Layer 5 of a small transformer language model trained on English Wikipedia (16 layers, counted from 0, width 64).
A neuron's activation on a vector x is SiLU(gate . x) times (in . x), where the dot is the dot product.

Input weights of the MLP neurons that the questions are about. A number n stands for (n - 500) times 0.0028.
n24 gate: 618,434,339,398,513,757,655,369,570,749,423,343,723,599,521,545,437,330,436,284,677,396,637,402,318,352,782,447,381,364,191,622,771,370,345,545,699,606,517,416,746,392,517,415,573,428,363,205,512,539,638,526,653,547,643,513,576,669,659,491,517,635,432,508
n29 gate: 424,512,167,469,524,352,575,416,429,736,736,605,375,728,308,434,640,555,691,541,336,437,605,578,492,589,464,457,504,609,404,535,210,543,553,473,673,476,173,591,568,496,271,638,586,436,382,558,653,438,579,613,449,267,404,555,592,364,563,661,512,664,352,727
n101 gate: 644,672,500,760,648,517,458,551,736,547,543,658,537,280,551,394,386,483,335,496,525,680,584,504,359,240,436,504,615,657,500,354,684,757,685,434,334,517,466,458,440,542,374,509,560,605,560,226,645,300,508,562,326,661,217,240,707,205,521,635,568,652,674,434
n136 gate: 411,302,543,449,483,368,652,411,608,300,418,406,317,976,449,520,411,429,715,579,368,302,371,496,521,586,500,525,547,385,415,333,659,418,461,677,567,500,153,664,509,336,274,659,344,593,539,544,266,395,677,411,429,479,347,712,683,424,622,711,487,534,410,429
n144 gate: 238,408,672,491,362,474,381,663,723,328,544,669,450,281,603,636,384,652,434,535,539,445,527,483,466,445,643,754,148,802,401,372,812,434,526,679,293,630,543,266,582,597,526,422,487,551,456,447,373,593,402,603,428,750,389,618,728,710,419,491,513,607,448,689
n161 gate: 396,609,341,564,208,429,776,463,202,450,385,697,610,672,567,432,458,508,675,620,471,471,827,415,537,447,471,427,841,433,416,688,370,564,415,625,598,425,584,331,353,574,688,652,555,770,390,427,660,372,574,526,353,676,629,527,525,521,446,302,294,567,425,467
n178 gate: 627,389,377,119,390,534,433,487,790,415,332,543,438,363,551,667,382,716,681,556,580,467,279,582,500,455,573,607,444,670,432,476,886,488,526,451,404,649,538,546,636,646,565,427,668,521,654,487,421,430,634,478,541,581,496,392,521,555,738,888,385,863,640,525
n200 gate: 515,486,573,457,515,748,534,485,390,685,510,725,714,433,359,575,461,457,579,540,272,572,383,410,590,304,539,401,333,319,661,257,329,279,530,524,529,573,588,587,867,255,221,475,351,452,500,310,710,760,949,165,424,593,777,495,510,257,495,475,603,820,490,324
n201 gate: 462,551,379,665,447,541,321,383,378,409,569,546,537,356,267,253,719,396,737,334,357,526,401,434,563,612,519,507,637,519,163,496,356,340,347,379,552,530,382,291,648,448,608,203,523,631,427,473,463,411,433,284,629,481,609,408,590,455,556,519,553,590,549,478
n370 gate: 551,591,431,688,316,479,462,829,521,517,557,646,329,307,547,426,500,458,614,601,551,462,657,492,487,577,267,396,422,380,543,496,376,504,722,255,521,621,336,415,685,108,636,496,548,713,747,553,471,359,564,545,538,401,474,686,924,500,606,451,279,692,637,583
n377 gate: 403,746,516,429,605,500,373,540,405,564,570,694,531,453,617,806,452,271,734,446,516,500,580,641,390,602,468,590,533,407,690,438,538,290,414,395,457,536,228,572,362,381,389,573,856,496,431,653,674,409,488,567,642,443,773,445,411,520,719,409,537,673,560,280
n387 gate: 534,427,521,518,390,664,483,538,677,487,594,407,660,356,706,771,445,537,544,474,492,592,350,226,475,415,921,427,721,466,386,407,666,208,624,341,744,534,445,400,508,541,590,423,598,534,193,344,475,284,633,627,347,538,626,710,462,244,512,565,526,584,559,471
n400 gate: 555,500,737,336,508,480,652,492,515,536,524,409,747,512,339,549,311,384,462,734,500,352,727,477,704,483,428,707,536,587,615,791,721,314,592,404,392,678,496,418,389,387,589,428,640,347,588,334,357,670,613,525,508,524,575,500,177,642,426,492,444,559,701,565
n401 gate: 500,544,386,383,610,647,726,292,400,492,209,516,624,572,602,508,672,408,815,400,431,258,457,417,464,656,397,349,339,447,566,594,542,516,384,520,440,545,504,363,533,423,588,277,413,805,628,466,444,294,678,236,436,697,602,535,373,659,653,782,508,492,381,456
n404 gate: 662,449,194,721,452,583,401,395,307,544,269,469,731,500,404,601,548,745,438,728,574,522,427,729,739,537,407,763,465,439,307,664,333,361,273,364,757,562,491,500,553,741,455,677,593,465,549,217,243,406,608,445,680,421,439,690,452,478,625,604,553,517,614,611
n494 gate: 481,581,523,508,341,504,324,443,593,382,639,378,404,559,428,558,633,373,417,702,636,699,563,463,452,745,355,441,676,580,625,598,351,266,446,537,336,607,374,305,591,593,562,420,431,572,561,430,318,718,613,496,363,644,247,508,367,591,721,316,707,481,621,459
n24 in: 523,333,447,525,397,370,455,496,433,397,430,235,698,320,511,570,531,613,569,500,477,643,584,385,739,500,431,300,593,561,504,207,551,533,430,289,507,381,527,338,373,549,500,342,352,504,388,355,429,500,651,719,463,519,843,431,374,310,417,626,662,637,366,545
n29 in: 500,457,524,360,538,441,664,565,638,269,644,420,679,476,645,404,528,490,309,535,548,520,572,463,642,558,584,543,451,576,458,474,414,527,504,550,524,431,521,319,763,340,479,768,504,507,552,730,212,539,514,302,662,625,634,599,417,565,340,486,430,620,535,389
n101 in: 342,420,450,406,461,622,603,350,532,636,646,634,766,444,371,466,511,468,302,342,425,518,590,371,570,568,670,441,228,320,471,328,726,507,296,472,518,561,489,621,460,337,427,554,500,425,282,588,634,356,699,616,637,522,446,523,482,350,677,511,493,389,532,472
n136 in: 382,182,591,561,444,364,310,524,302,552,659,542,425,630,580,644,340,534,447,557,552,345,321,524,428,467,683,459,493,483,524,473,634,429,511,628,432,549,444,445,595,400,357,768,340,493,560,550,404,403,704,351,493,549,608,662,625,556,679,453,528,441,570,296
n144 in: 671,297,426,344,571,510,398,568,497,600,641,373,497,611,474,481,407,567,432,295,477,436,703,547,636,568,679,650,412,516,380,447,610,559,425,466,345,464,347,554,610,471,368,647,418,372,461,503,465,672,580,735,642,384,477,230,471,510,548,540,546,529,400,531
n161 in: 588,589,555,387,301,585,544,445,482,356,380,541,529,486,460,309,353,518,598,594,478,478,485,636,360,535,441,350,314,289,803,493,653,290,571,643,504,622,422,496,467,373,504,507,320,628,310,443,496,402,288,255,211,603,566,457,390,695,605,398,489,386,552,557
n178 in: 547,681,453,611,274,481,304,581,454,547,283,590,477,748,605,429,403,615,552,448,461,400,341,542,489,286,410,560,382,477,668,556,464,372,472,590,496,402,602,404,410,489,711,547,215,632,311,416,508,372,369,334,260,738,632,710,484,550,688,484,390,488,741,326
n200 in: 446,448,554,634,590,453,291,443,489,572,478,283,637,521,314,531,708,831,544,434,446,638,414,678,416,401,775,594,391,302,525,569,571,344,566,625,570,500,681,411,565,415,460,547,726,639,365,349,602,397,546,451,282,640,500,508,482,575,578,519,569,457,450,570
n201 in: 559,489,556,752,411,511,500,556,475,511,293,571,420,547,244,521,615,372,564,287,507,720,263,475,649,520,496,489,609,444,336,596,369,600,330,572,416,623,295,526,761,434,652,706,387,581,692,511,649,530,412,295,500,593,674,378,522,504,236,454,515,504,623,561
n370 in: 483,553,381,646,486,439,392,463,430,653,562,565,420,607,378,500,531,570,626,524,554,439,557,325,357,453,418,507,689,435,442,653,426,484,497,312,523,558,260,412,688,419,538,479,611,436,731,678,403,357,571,475,587,592,419,669,742,503,705,310,328,337,520,583
n377 in: 527,556,539,538,562,500,465,434,618,516,484,621,352,485,492,515,554,390,415,234,330,642,492,526,652,598,735,429,598,698,418,288,596,208,161,199,435,621,461,538,488,416,698,504,480,249,520,516,264,600,538,585,443,430,512,652,508,411,634,372,535,543,504,228
n387 in: 518,420,468,618,500,496,426,443,584,675,631,371,510,591,600,744,346,475,548,639,308,613,436,476,193,440,709,507,706,471,450,596,622,459,620,400,724,475,493,571,615,338,339,442,311,447,381,284,616,511,532,671,399,704,507,477,421,404,377,426,377,486,439,396
n400 in: 290,300,513,515,473,397,586,334,542,607,436,523,389,618,440,638,550,477,535,486,274,592,469,591,637,447,402,565,503,333,527,698,648,394,480,561,399,862,554,493,597,411,561,530,520,550,672,329,637,469,622,594,634,406,507,415,460,656,467,503,490,636,463,627
n401 in: 538,694,648,508,448,445,279,514,483,386,419,479,594,675,607,523,280,443,382,454,387,588,305,587,510,413,569,540,545,514,548,728,315,553,423,513,537,368,587,514,414,385,394,423,595,216,755,532,652,429,473,378,368,352,438,650,318,483,500,525,434,486,617,349
n404 in: 632,493,575,567,269,537,316,382,457,354,417,364,517,430,331,461,375,573,552,517,588,346,603,408,596,349,514,408,497,585,537,354,335,428,445,516,460,319,538,399,616,386,663,486,476,544,507,622,350,556,191,461,500,694,530,679,717,510,406,437,490,449,690,629
n494 in: 393,327,597,340,568,419,484,299,525,516,477,454,592,414,695,294,442,478,240,433,633,596,605,450,379,668,520,541,425,539,529,488,520,481,464,431,433,552,533,423,520,638,633,388,609,506,470,443,427,497,449,432,424,451,630,269,377,354,635,550,644,756,399,357

Each question shows a token from some text and the vector x that enters the MLP there. A number n stands for (n - 500) times 0.0028.

"y": 558,423,517,386,456,478,456,514,436,530,547,562,372,403,660,363,589,401,375,309,414,444,462,465,439,450,193,662,453,425,433,538,663,606,425,309,628,531,422,471,394,471,467,488,422,384,426,540,564,448,386,659,464,580,312,560,509,589,521,450,490,523,669,427
Which of these neurons fires most? n101

" of": 490,426,467,352,578,352,432,364,618,474,471,417,384,508,543,508,711,466,452,326,476,480,460,362,436,287,339,410,457,453,664,428,269,501,420,578,422,534,550,573,457,579,352,607,528,517,485,371,611,560,372,606,536,524,572,640,519,598,474,416,305,560,596,355
Which of these neurons fires most? n144

"4": 441,410,502,324,510,465,417,594,475,656,382,401,314,383,439,385,711,481,368,338,374,414,356,380,498,260,412,535,436,498,552,378,544,446,474,348,414,522,549,525,526,547,381,615,604,562,416,566,651,386,421,500,667,505,457,454,471,489,343,315,604,409,532,542
The two highest activations, in order: n401, n387

" |": 465,388,556,307,442,435,501,563,435,655,643,386,378,477,603,414,575,546,479,281,534,492,402,324,511,355,428,525,408,384,623,471,486,579,408,405,551,556,480,504,475,522,455,595,627,552,544,302,515,471,376,681,595,685,547,662,470,626,432,321,462,430,352,518
Which neuron fires most, and how strongly? n144, at about 0.16

"====": 462,473,385,319,398,401,571,514,233,659,546,334,344,432,477,652,642,383,423,410,452,780,285,551,489,373,426,387,473,548,575,502,516,414,301,458,649,595,548,520,537,655,517,437,473,250,447,383,377,354,328,547,470,603,549,468,760,622,470,486,437,294,459,382
Which neuron fires most, and how strongly? n24, at about 0.22

" not": 363,400,495,311,670,271,401,523,550,672,482,525,543,347,538,529,552,479,619,448,328,237,369,505,278,374,371,597,640,460,434,520,414,640,334,518,434,564,784,400,257,411,323,534,573,438,423,454,418,406,475,474,503,587,579,496,248,608,248,485,542,527,388,389
Which of these neurons fires most? n401

" was": 430,401,480,296,680,448,459,602,500,515,516,490,372,463,607,509,590,519,593,464,505,495,309,536,472,296,372,647,505,502,651,304,464,528,336,670,529,503,612,362,570,543,523,537,582,363,699,415,471,423,552,611,507,582,516,627,496,671,291,426,450,588,641,556
Which of these neurons fires most? n178

" Party": 378,472,369,287,477,411,550,571,595,452,586,335,384,535,501,413,586,527,324,254,696,520,325,536,432,428,341,582,572,381,542,421,507,383,512,413,519,580,402,584,460,341,691,682,610,430,710,518,628,494,312,553,408,526,527,274,527,574,408,409,317,226,675,401
Which neuron fires most, and how strongly? n24, at about 0.38

" ": 489,542,407,441,524,418,564,515,506,557,678,389,335,473,629,388,602,609,507,348,422,509,362,454,413,244,455,460,384,195,452,490,577,541,378,479,486,388,418,575,460,485,499,646,619,380,606,506,512,414,447,660,504,653,489,555,349,566,493,493,402,385,546,443
Which of these neurons fires most? n494

"nar": 560,380,416,338,589,436,453,584,407,540,552,495,335,348,585,368,584,579,291,289,518,545,474,408,515,429,193,589,498,481,516,530,590,578,529,535,648,479,483,522,408,385,661,576,487,514,601,526,460,483,595,617,484,533,334,613,456,481,427,458,412,441,597,341
Which of these neurons fires most? n370

"en": 600,356,550,404,507,383,572,576,380,398,499,460,402,556,670,400,529,337,379,217,447,560,484,404,557,396,240,521,614,410,528,502,544,611,504,293,581,544,463,524,428,407,532,652,613,637,415,555,456,439,413,660,541,509,520,553,255,414,249,401,503,551,436,335
The three highest activations, in order: n200, n377, n404

"ham": 429,395,513,341,588,424,377,649,556,491,636,459,347,435,641,508,630,467,316,255,420,429,514,301,519,423,230,544,611,592,545,486,608,529,481,434,623,539,394,516,499,510,590,663,516,417,409,579,576,316,424,617,478,535,387,526,440,662,352,449,577,417,529,459
The three highest activations, in order: n161, n144, n200

" Krist": 554,286,374,417,552,373,314,680,450,550,462,334,309,441,550,312,498,513,401,381,341,501,456,251,484,552,294,668,415,314,480,477,505,539,310,453,434,437,469,487,510,541,433,539,686,508,541,512,402,398,207,628,466,534,465,639,428,599,248,515,282,542,571,360
Which of these neurons fires most? n370

"ø": 515,457,435,447,605,597,382,560,366,443,547,424,384,438,680,270,617,430,307,201,522,585,505,351,515,430,244,511,372,387,599,629,330,535,509,456,773,338,545,506,519,484,650,526,572,459,420,584,519,365,435,555,386,609,409,635,369,469,308,480,557,543,574,347
The three highest activations, in order: n400, n136, n144

":": 584,495,556,365,497,370,562,479,526,619,356,342,341,502,480,430,705,409,216,440,406,647,495,428,507,262,435,455,403,372,645,438,347,502,585,349,560,573,480,387,609,487,294,595,606,435,449,410,442,461,487,536,539,687,566,476,572,618,545,458,475,512,610,542
Which of these neurons fires most? n200

" Du": 466,353,510,474,626,368,663,600,446,706,613,309,453,550,524,479,695,425,612,169,206,463,375,493,385,500,267,420,618,305,539,392,402,575,516,418,521,374,431,400,360,589,374,474,618,398,524,481,391,344,450,506,374,524,504,390,258,600,470,521,296,517,522,463
Which of these neurons fires most? n404

"s": 556,413,453,397,489,307,586,447,472,717,697,550,342,538,473,475,453,517,514,328,551,527,407,534,457,342,273,578,468,416,447,533,566,411,464,335,391,549,224,478,504,623,597,694,508,498,525,522,742,402,552,486,450,473,439,447,284,740,457,407,356,577,477,380
Which of these neurons fires most? n400

" the": 434,349,380,341,474,396,545,556,490,473,611,370,465,519,481,505,557,465,484,331,503,371,534,555,452,278,323,479,458,454,492,532,548,393,248,512,363,449,563,456,494,496,568,486,545,475,489,371,445,330,612,579,399,535,615,628,497,420,465,341,470,439,608,447
Which of these neurons fires most? n24

"ai": 428,369,430,427,524,360,522,604,365,514,500,428,400,473,616,363,668,483,332,407,485,502,532,496,489,488,185,509,349,419,534,433,661,703,459,380,460,461,371,602,440,513,492,577,438,509,528,545,630,430,492,378,612,474,367,633,257,548,260,497,496,407,541,414
Which neuron fires most, and how strongly? n200, at about 0.36

"han": 383,400,500,368,481,391,548,674,419,610,570,296,403,489,545,402,563,610,455,343,371,490,546,352,561,425,195,530,424,491,545,514,617,485,555,420,560,424,409,503,449,467,635,555,531,583,477,541,489,285,469,604,339,540,368,630,339,484,308,490,497,484,594,333
Which of these neurons fires most? n201

"0": 438,419,395,375,720,513,608,630,371,624,449,472,217,366,398,341,663,357,262,515,331,478,384,498,478,283,457,533,431,553,559,602,577,725,455,394,425,454,437,638,446,631,665,668,549,501,374,486,495,511,228,485,578,535,571,495,343,548,680,436,459,381,586,555
Which of these neurons fires most? n24

"la": 489,353,505,467,643,312,625,654,355,602,560,432,497,500,569,369,747,544,323,294,285,418,473,335,414,442,217,479,407,489,492,481,537,352,619,445,582,586,506,446,418,476,518,523,580,510,454,545,519,314,557,554,523,539,269,538,217,515,321,489,411,429,481,541
Which of these neurons fires most? n404

"–": 364,600,538,364,513,330,594,603,542,628,492,361,202,514,476,464,692,376,318,452,625,624,457,501,509,297,464,427,585,430,631,368,301,506,563,373,631,521,521,415,493,536,441,711,716,509,477,501,532,328,394,512,421,649,453,554,411,609,679,633,514,475,464,307
Which neuron fires most, and how strongly? n144, at about 0.35

"ments": 628,454,542,298,616,355,590,494,487,614,646,442,295,463,614,587,529,501,427,190,555,486,400,534,385,402,277,645,474,440,301,530,345,564,483,399,418,511,415,387,323,496,586,592,558,413,429,502,700,553,496,562,502,589,567,526,417,635,471,425,307,391,656,471
Which of these neurons fires most? n404

"k": 635,351,461,400,449,422,384,604,509,482,553,515,265,520,591,469,624,437,456,361,356,666,591,302,485,383,250,565,381,465,534,605,747,418,554,365,460,423,401,552,549,550,613,543,523,539,485,554,633,443,381,596,519,569,327,490,354,781,446,423,537,551,621,288
Which of these neurons fires most? n178

" couple": 602,388,323,326,478,350,434,657,422,528,476,377,405,488,422,357,685,623,618,403,615,519,385,570,387,380,363,519,464,495,733,323,309,441,365,413,726,493,676,415,500,425,428,508,428,447,336,585,620,544,557,508,463,649,449,512,615,639,197,554,254,502,568,588
Which neuron fires most, and how strongly? n494, at about 0.42

" signed": 424,315,526,348,632,257,449,509,532,511,513,256,301,524,565,449,634,452,727,362,546,603,334,384,456,388,353,451,633,519,484,349,397,528,331,439,500,609,640,486,591,366,432,507,569,503,641,414,739,496,414,578,382,456,706,533,439,555,367,503,562,227,541,428
Which neuron fires most, and how strongly? n201, at about 0.43

"8": 457,358,567,347,388,435,546,691,517,570,442,363,387,467,427,375,650,477,346,368,430,374,570,375,464,257,412,575,462,475,531,450,620,449,489,288,328,616,606,652,490,527,397,638,491,541,479,562,638,361,342,490,557,562,459,499,473,482,328,379,617,369,498,487
Which of these neurons fires most? n401

" Mac": 492,402,513,404,521,397,553,672,440,385,606,513,321,474,430,475,538,487,264,514,348,385,430,516,453,510,265,484,577,296,437,453,357,415,365,545,558,357,383,350,477,611,519,454,689,293,245,538,340,431,488,610,481,656,426,451,448,470,265,548,353,490,426,385
Which neuron fires most, and how strongly? n29, at about 0.3

"ald": 533,417,484,327,493,430,475,640,470,495,531,462,390,479,635,390,513,365,354,318,351,433,572,434,473,461,200,627,511,487,441,603,584,602,463,424,471,519,363,568,461,377,553,618,532,568,515,535,539,460,348,651,402,609,407,578,374,574,364,478,381,521,632,309
Which neuron fires most, and how strongly? n200, at about 0.34

"==": 488,494,395,302,496,345,618,520,398,716,629,300,339,524,480,580,621,417,342,448,507,626,236,340,479,362,374,433,440,504,638,577,634,294,315,612,477,576,496,609,464,662,456,522,542,358,431,383,340,346,457,609,529,541,532,468,694,599,436,419,380,425,443,488
Which of these neurons fires most? n401

"1": 511,453,438,432,415,448,532,628,525,421,583,408,373,414,448,392,720,471,512,254,310,549,271,316,406,244,469,545,401,446,436,366,505,521,329,469,566,357,598,736,494,516,507,544,689,606,518,536,549,375,434,587,482,623,427,647,563,565,364,380,445,389,483,561
The two highest activations, in order: n494, n201

"af": 491,290,435,385,610,341,526,635,308,492,551,564,374,507,545,386,617,432,367,435,474,551,562,394,470,444,222,487,330,517,361,468,622,350,548,322,557,452,504,697,488,373,517,563,545,590,514,550,459,479,473,546,533,628,345,518,333,569,281,514,588,549,501,318
Which of these neurons fires most? n404

"ş": 397,347,490,402,552,499,325,575,569,656,587,424,385,567,628,363,525,461,396,185,539,595,463,271,475,440,242,428,416,398,604,364,546,528,570,369,561,497,547,495,533,444,510,558,656,565,563,543,556,407,525,679,487,544,446,585,385,661,308,444,638,534,794,376
The two highest activations, in order: n101, n161

"roll": 624,348,563,298,506,362,525,648,352,509,595,487,363,459,596,518,590,419,503,314,318,528,521,272,511,437,265,493,623,472,466,467,499,668,365,360,627,348,469,566,408,334,537,515,556,532,400,558,542,577,435,664,557,590,420,495,336,705,383,451,470,546,557,399
Which neuron fires most, and how strongly? n200, at about 0.45

" a": 436,322,429,338,520,396,563,498,412,556,477,477,395,520,521,383,625,535,438,378,476,457,463,509,421,310,363,568,666,409,557,440,602,239,182,489,354,463,676,437,488,489,491,520,571,408,617,379,448,439,592,414,671,478,578,607,430,573,380,426,519,352,533,565
The three highest activations, in order: n400, n387, n24

",": 487,359,405,397,538,432,547,608,501,592,530,357,397,515,578,676,499,550,451,325,340,496,475,526,387,249,383,508,521,448,600,339,449,454,360,430,581,722,369,370,622,510,518,503,569,480,515,395,531,430,490,503,437,690,538,475,507,528,428,477,391,467,529,369
Which of these neurons fires most? n387

"-": 365,598,650,430,535,378,480,692,566,508,593,448,288,394,470,377,677,341,345,505,579,593,549,515,520,254,391,361,558,363,662,501,461,392,470,421,567,494,473,539,493,511,498,459,595,534,292,492,490,327,374,470,536,563,580,622,482,612,375,730,461,404,494,471
The two highest activations, in order: n144, n136

"|": 368,521,572,306,512,429,599,597,492,576,470,367,349,518,566,424,505,663,338,270,525,505,546,332,409,327,389,551,535,371,646,498,507,555,253,569,561,370,492,471,559,632,484,522,431,475,574,360,503,392,496,608,457,576,406,665,391,389,512,393,427,349,369,604
Which of these neurons fires most? n201

" but": 513,360,353,345,464,392,546,487,570,730,620,384,371,509,651,583,532,225,635,441,430,468,281,472,327,348,376,434,473,527,400,428,395,505,441,457,507,601,529,197,439,556,419,387,567,391,509,400,375,427,365,514,474,701,450,577,362,442,303,476,363,489,606,481
Which neuron fires most, and how strongly? n387, at about 1.5